Layer 5 of a small transformer language model trained on English Wikipedia (10 layers, counted from 0, width 96). Numbers have three digits each and are written without spaces.
A neuron's activation on a vector x is SiLU(gate . x) times (in . x), where the dot is the dot product.

Input weights of the MLP neurons that the questions are about. A number n stands for (n - 500) times 0.002.
n8 gate: 435586539504508525426542526610462418584696686521645339500525630356399174390488713433368595479592508850413642756368492443513512411655261459468399432173561172609522492532400388369764612424845570425634418357577426613591484583470394396596428774425362622504184348472173492665533627685272398564
n34 gate: 470523363622575423731598707396588523437440358654592328487430406510404426345687208575500537469597594465482637389376292579513491626329406570446371380416518447472510696583565302500612674500543595475646390438392399416591537438622670668537446620500567513470423513539557518535457538613481462370
n47 gate: 619433302589711422345195181637420337484534404432348255643283384451374582485749386547556582709646335615365512699571512407451543489449536306385485436489750397627541737286354399522485508393378384335535430575536644557463620526541472437155538367318553393323555479304624488488579440413715556572
n54 gate: 539403600611330496381500613504459483441521734589449663463475510473667482532423452511328518680459643407437504728708511518673615703562367326504670780557768530552640544615482379503421378681321605606461655402665305564737464451519552320683366613721598198561619626468414387363588351504515399608
n59 gate: 405578515447537593337684689375295415296580478540514700427585438477437525429469757815581593601424244369552449429534569553563411374565620450384644614399496456413582384552565176569578541467658141572295621376504418496413539390436504420543235381387466481422539624687460504676352485398511371448
n71 gate: 402332445716564474445549523367371496534400515651245375598438458738583592489421672436489500276496438658507530570288347570542387529470162603659655458453555410647419579596354346603340249425348691276285643535481419670547504496570655530524446726414642667405536543333291507254556663496526409637
n102 gate: 519457356623342398403388410430577532269460473535462598504564543631570564451489347347698731450607378469312428504283820552559638308435308357570710388537493515715453481376133582482441472450223605458440481272387290441496538326401419447560603193668520500389653695563690489369439558427392380500
n107 gate: 233685587483491582616269433696389677275861535646673474729689703883306660483529404443602465474456398478367666275514474440419526466680535586487707487411470707531590272442583442492496586769487423435359410429339517623541491496631833347681525483215203450513377591415518270168422659280527576398
n120 gate: 445533374639299388632424322511367293471340446547433304657584651385538675517476333326201356408571211625295688384496486570485375514543603559445606579483469618589518507662539682510673632568426455599701605544562622689518343611482532411536500458617555644379707729493583605500482371425597421475
n131 gate: 500697598809524512439445560342228368473773472539423431610611537317470758466511360438362500372660341437389477139422651500568553345379582715549564381545678229288504523519508544341439444661535519232458454426417557432119650386544457418310530570395268309504496443413425492634608524379543464540
n173 gate: 625562598351571554492552584532488261579725895571655527449477563378432546427302492703635395438657443425496551566603481699788569583496606546515194520489709595347601629414668319396530504728539496590405408674297558561280331500261516656439387527418560455401736545405262581615481733571263389524
n205 gate: 435420547391496441635300565455689384166621425583452724657562546380403625427447600455462415645653370324631485511402533562397642522403455731529475239529619425425508679447370416701623542504552423411192372468538368399415427302388591493490349666265500411377524372323685382421196440391613542595
n207 gate: 465477407663672316480496483545212374201804750644500520594464573441426508528360435476178532439606342688473646440547472568537695449496353340528527636567599512328458549515598563362532328545351241743207424500152400626508616550647360435414711536508521648425566863532517456512686319688660558450
n8 in: 310316564468562339297587287372587400644371574562717460426540473152410596444496524390500472260594417475376707444491463384287360547512680765776398351641437488693252484329431458612476479324504552764409240581467536271424540608470422541691578419557793648508614492579711573599605636520270728351
n34 in: 293421476323542659611520579733729655451587493464548535565383588540537510449475532529582433391329619568359394487625487339365443628548532656513553615653359627399437548196581639451312650575458544426311570485546424606530548442363716471631624522523659530569284537396457484546571513429399477572
n47 in: 542585393630524299512472592576695530536365405468543608370558585365780500654406555622392477809449618373586289322508359577351481682743504627705314492663283551504541433515524524715561175611496408473630288541540458416369485340447238488435662749484577512645470626607428453508434587508579712125
n54 in: 463468636560373402421326328240457575542427369190368617512346403643544617493588511431737644313423511338551527425749504530649305452584803647374459667275485446481346381380427520363381634738527661530504594598656556789444568279381349370570489386649630301667549564563504398566492604358569418418
n59 in: 512484457480718643472563292534693434554456647676410545571647606738516619695607392600517286546413512329539343455369471329657683500575829345665227647404355421475457579453533551465661509529504455533544634626699161580254386539457723541615596216396346673516796224189538332290319513467458479407
n71 in: 759609407435285570261432477391770897733376509401306662554295634236255487578360509420645531487504535253479407588220637229414561668304558583681496604453617469379436464614491404601405541558460465575613535255500443496435316298219059496553560354438445495582327273591758632765407459572581672491
n102 in: 462203577453369406564439527460697484408595513706380555648479230365504449534310141245698470617756647299311431432164465449527631295452270134647718250396614644483259548566457464496407303439418559453458487233315334437572453648446588431707588470457522275441664568618535573434556671583312698606
n107 in: 452657675509618482376422722628395343350509641655554633382212760679352553633302559315674500658518640505299626576585478438431549430509808513478561720191373923668425419569563301504452649482424642693605571308440536461481411590458340095334635697518287523544758622482463366650294532155468335761
n120 in: 740433539438443496397534454489523345659374595519648459549404341551301389665593642639416641646680409474411350715622511382558375420519237386522348454395868360575299444275564592408391314538597099422610485642492338482617559475500641455334608359440427278558403636526439463447455470568466492420
n131 in: 484632676226290480527362377537610617460431622362623468327386534525446631488469568765439436640604430476477628512226300504496410384600399409415492447423348508452637476435516624568551293472600634584625598633561729372654354515753419804389762472408393392457413212664639147220221541621391553435
n173 in: 571573767489320691511484452520720405480563715429603534621569507302459466417248697423331619500706556469647685699687365587587489504388349469635470469324436828258612535253558468705602280566577489600628595606453584481230641430456539628618504538384456399568408601654362393629496790500504673374
n205 in: 582604252579751421481628355313380291716493570473462368523594449971422470665332408370706348439327537542355748542552672440488511578600650541378556862430426473473528423679699406435489480477610586298638650511418398526540598627674372511479570641577449484425397476656508587597477384550314496702
n207 in: 717511530420479380504521279240603645541254525343412508312292496288418560508574419610360347403683670238512216408513763640413261594610508344626386744249658353455689504550423575423587597615544660532595520577629548228386472500428451662391555314569433458536662276619335597722419496308389314574

Each question shows a token from some text and the vector x that enters the MLP there. A number n stands for (n - 500) times 0.0088.

"2": 645533593291612421567579356463451480502301309654494509452260263453541740323539353435605367595606334527553400628724451431650484359577533454493599515507342547481403617568525550337755409657487607495630670314469532439409421351476336401647562502510416613439236433418491399535481337448396590473
Which neuron lights up most? n8

" during": 633460782355535531537485451490541453389510333572465486448323309427620862565474518388483476407670411487459447482632383444598501470504490487642551621530563601422445572468446364754551460501494342630444443661491453427524392527232364442479580457368373552396247340544492574405517529505497487648
Which neuron lights up most? n173

" World": 734519598522594343544481451467571637519384369468613413272551130651638744606477438459412310405713578544527570537700526429669558301562415520451450648620611516285416712519426573381531398597451457495389555497450462583558330576292391291461356318433362684481260503519549423351420607700495535628
Which neuron lights up most? n207

" in": 641576770330498563474460573478537428407432354573357483404370238426593862574451495410500524400681481530603508377628335347599523323379415458724453697538483602441498429442411424683514441390346510459621534695505430499443373390288431330521512465476500588566290446559592492427580465539470441632
Which neuron fires most, and how strongly? n71, at about 5

" Margaret": 620452655490580465609482381409467582418412323520509446388479291423579656438445600629509477513567450654574415472685469605575621308666521413556394418569602504534323597452656528429471610447498420651611430581309411372417318551525479360482430445512399581341111623497488478222566444524226461572
Which neuron fires most, and how strongly? n71, at about 1.3

" a": 640670613378532612424480324471378361483483463542434473322461244646637754635595426351431488464639451547439516428724567514550407448546528369503419595445406594589613412628560419609563294557416521405465551660377520635460310461422319525587569373444333504374160388520593547479484487521353568494
Which three neurons fire most, strongest first? n131, n120, n173

" to": 521506757376514502412446443263484638461578463519493527439307198510647845677378542375461570432756503553531533437563521551662635613443485495564455531604485505608352665486507470506622631487556489536582515653356487392395402568337339451606714682465340489309298584543667405362604522444480550505
Which neuron lights up most? n131

" New": 531563575480494438415351497454528622593199424479433483285539151634555695546565523463338420333678372597530495575649566426540621395410527505529359555547414452431261522660450526604444488582422561539602579600376490649377383649591408294715434472520507580610133441467536519431481457490426512577
Which neuron lights up most? n71

" songs": 693533703464451400558404576425444461521349332750492337333559253584610736460563506609562421687676591520640506425664561590701505498604500602374527483573549709547345731589420561492597569523359461548637467481433397466467382436443330454443511599453381465402202498542543763357614557529557495575
Which neuron lights up most? n47

" was": 731576668491503445479558460528548527326591324574416537354393335629635808549370630489487482535617473465572547426682404460619494537509493700446455490661322504507497563550545676491483548553567588566514438691386503562528438451317396456470694604285326433478225371576715731373511540575254477538
Which neuron fires most, and how strongly? n131, at about 6.3

" may": 590499726480344438326450463359509559301521329513561573466411112447637768532310545394443611364700383562401454492604586461654528548457609599611559589620574489532424645631512449434486645462329546549755484466307459440545384438385389538685650586308384510370267616475704494567580521507316605629
Which neuron lights up most? n102

" so": 483602556415426556526495477354697417435416365513638620289559282602568700633441482487357496402664583488544677481544599395620582557407627380366431460558574651653352567574458430559553657446155686473307330545531373409475248544351451378720764555436493523475178508482531643412449374491348486487
Which neuron lights up most? n102

"ute": 633540766491519543446539459544516719418391512488617432287573321554597480612539640432578633573617433497586348505542511418437488199371689544555427708548593381544384747610554378494588408185471489499467528558464502467451256651444451419633507410558452638402115458453508688530398561571552531494
Which neuron lights up most? n8

"es": 655585707441567308522493571609489608380335387654655391273479243325606742533530447549572463525694388510532436432595558500629400364553457473541342588351556604471299546524658598462503409368399629506634569631385543435455440496343444278483386358480438512573185421432405618449288600573578365593
Which neuron lights up most? n131

" Regiment": 590352714520603467507465517498606514572361283701512525393592305449534714554510450595517412582653611464453394597711494398575678400694449485364526617701635497462507673451429683486406426402352455558624490641413499582360402490456422402513472482471430669532155365624570703398460608563338359593
Which neuron lights up most? n47

" ": 579548554247649439410563478396564333507128296678572535270400328745402666495544464367565397563537549606557382596782536481593533454468539580643393512509448500663340614603496647447673530542651502510379483420395412600392289436486474325532492541420487561303199494549658584535543585440509475575
Which neuron lights up most? n205

" Four": 550364543382485532485594329520621603547423328433479398430502294526670730408539576410393474510592588617510554504637556466650499356560531487483518662695603547523600748515509535545685529631301474582579701469434436462548532492439405559610446550487174540296161429467625674443659370524452553580
Which neuron lights up most? n107

" (": 610395620316572462498479476457533659499196430570530502239417260668618736540418467361432672591600569570595529430704454440641441296543515612630458333437564486303350468570512581697558467514414581456513532676400432533406424482282562213491673503426384413568235468386494753620507447507462530623
The two highest activations, in order: n71, n59

" instead": 484419756439590566494415415557615503373351387597572656430497235464636809616568493662509533449637500570573591448621532439687402450484582475517570452611576554641540649516491457448544642544394598610786378355416402504573443433386338422547668502461448485459222478617703542438382397442357366654
Which neuron lights up most? n102

");": 560475452361541616510439505500459597484350296652494512331492464519519856601454563498382443619593495598576400531774505478631615525577513579461507488744563544537474662489522654613598470502506380586590474633409319554446399612384375500618699509536358514376227425468642598546526578480481315619
Which neuron fires most, and how strongly? n120, at about 1.6

"'": 608539579509410335389384613502523556526439379679690383255461508535477734656530474305606471499736486491550550513531502403582583435417605405476426547433451571583251737564676482478426462435566580461544556639448546443622451432458393087615538363574403692665248324511452714691530515454358393794
Which neuron lights up most? n8

" order": 558532725577546423280396479477590462463383302625523569430532246439697661518543682615568449631570504544496421576722527519569635595592494435336490657673696545616367647529516565413572460451535500568576454573398473624349503334508384227532530590543454650444146447642659740486389482523420425475
Which neuron fires most, and how strongly? n47, at about 6.6

" NR": 680600575551449368416430367490716640507354318592537525325280282509647630530512492505508466465648348549506506495740538444473534274473435459288483540708574644477527679547546684478620453631566288510634519555392642453358412479454390393409463488552344568431129405472476576399465622610529414557
Which neuron fires most, and how strongly? n47, at about 5.1

" Bar": 593297662399404402541592396534745800570541383602557280461392312627605595491580601425514489564747628494612338549565583638670547214614623594532304674552554533500416724347576386524510640484488525516574404638394432495449436688458412419579549382481504626553174514557603634397539391483436538523
Which three neurons fire most, strongest first? n34, n107, n205

",": 580415658323621490557398482404425475447324240517546577502451271536504843655436501587293502514677513501565526536708438515636573481535533595555452538532467540387457538534548670671444384466536429543520440672442424545469401454452454298572559486517328549580186432590513489476490503494391386580
Which neuron lights up most? n131

"lar": 556518683401425483513584355591387764402494352533561435306549166464719491696401645486457519523732259434579378378483518463450634241483636485433344597558656371431429638471554438652504382559578431556643475561387694571548425579499371521516479380344346715438183433629466541305458416576397509590
The two highest activations, in order: n131, n107

"y": 652534656489386414543440421506544657486476479373708449256561339558485498642457613429484596591695360493663341460481524564495592258490701426598360426638584388602360577435615390428498404351444514477480446429487521476383271599551440418556498485491483568522063464455452686419497581549539489589
Which neuron fires most, and how strongly? n8, at about 3.2

" The": 605488568363492495438489376389463429626500325572459394453395387623637774455421544445476513496530565561411492512638408536585532522654481547460340652634427493603470506743501473576502580559473468542492606645427349520481549559409432452623529534545303523369094513613548694502562532571371543562
Which neuron fires most, and how strongly? n71, at about 0.44

"ma": 619535673351491372585656372350555615443458361569717519359565309510579641584541676605562665466688601342691402347576614399576568358548580246502329525441566489426417638394605549326703537397473538387589465759515425469511367423468337212471356477519417580449209566641477577364422451619691495489
Which neuron fires most, and how strongly? n59, at about 3.7

" air": 611490784507502443510525558493425603638223384558417389448373205570592664481557393543507486501734536592598439516738554491518552388543399542405576778551593691624365640502341445659617600537570634442471531628382364491404350378353292492579460457466519590499225396648676587406356511475555464661
Which three neurons fire most, strongest first? n71, n54, n59

"ly": 493565564545360422544447452533554697462442403361760364284580250596509522503411574416435582503712342520572457508508441528525455297570594542504323525556522396647196654533669496579558685406456507524533506415421554455488212600618357396678507500535445465462105470391483424437424394504436674622
Which neuron fires most, and how strongly? n8, at about 11

" decline": 540579827552613492312555438511737628326348394591647587282357309392680711527484573581487596519532451494590433322613456500560487267642571430416635499447534437500378592495583542522528510504359563537517445615416341396554405434316327325701549371344472518479212410672543698552493454599395444624
Which neuron fires most, and how strongly? n102, at about 4.5

"t": 562512699375426450477452320242284599171589636583476597256603139364596503618544660499435473541633465413648345664467677451643412435462721325480557601577500340550579427431577404526719487393526634467564405459526530517435504480412323432536410388379287670541227526566522518357364430478641588306
The two highest activations, in order: n59, n131

"lor": 490451654531537455561444427434570717470470358625751427383487479541604537585474694504568573489673460489636293440575436529515610227572643449572341662526792368369290700472724438479615647386435493568610481672470480484472414626530455251704386418338527508517172516710524608409487545501471485686
Which neuron lights up most? n8

"==": 529450590473492408400474456361326533413421182396609400374366475679474662469442437459568368551607381439370455348859513642712513425315375630584469467586487530371519502461364438698479661623575557525552482596583183485505436441287467420608535534443241560444251493457552732363531425495299513617
Which neuron lights up most? n205

"num": 544644660452430474493604376504629514412355435390479623510324463449528578478550182404368500516650583532540457505769584446566420488593640622529414634576571633528306480616650632300511587227353485478604652298430353455430584365652279598794504405496412641322218611576404531556420500632592603535
Which neuron lights up most? n207

" on": 589572789283581530411481569472580559448486332642467465548392304489468832497505512397451447481636559500517550628537370498686544444523468460546568547628535687456496595541498385739624503486557540538593454733383509581494405486304427373562584468465348503525208523361517553318474408496435454487
The two highest activations, in order: n173, n107

"ed": 613536763350551464570526505576526558364460379637439540332413302562508810500486531637487506491629518547572507460592493472553529460596573451352596528489641523488388669571538431613467546621555530518604491739425356408520338607370360299567602584345408577433143463501532591459495541447385381490
Which neuron lights up most? n107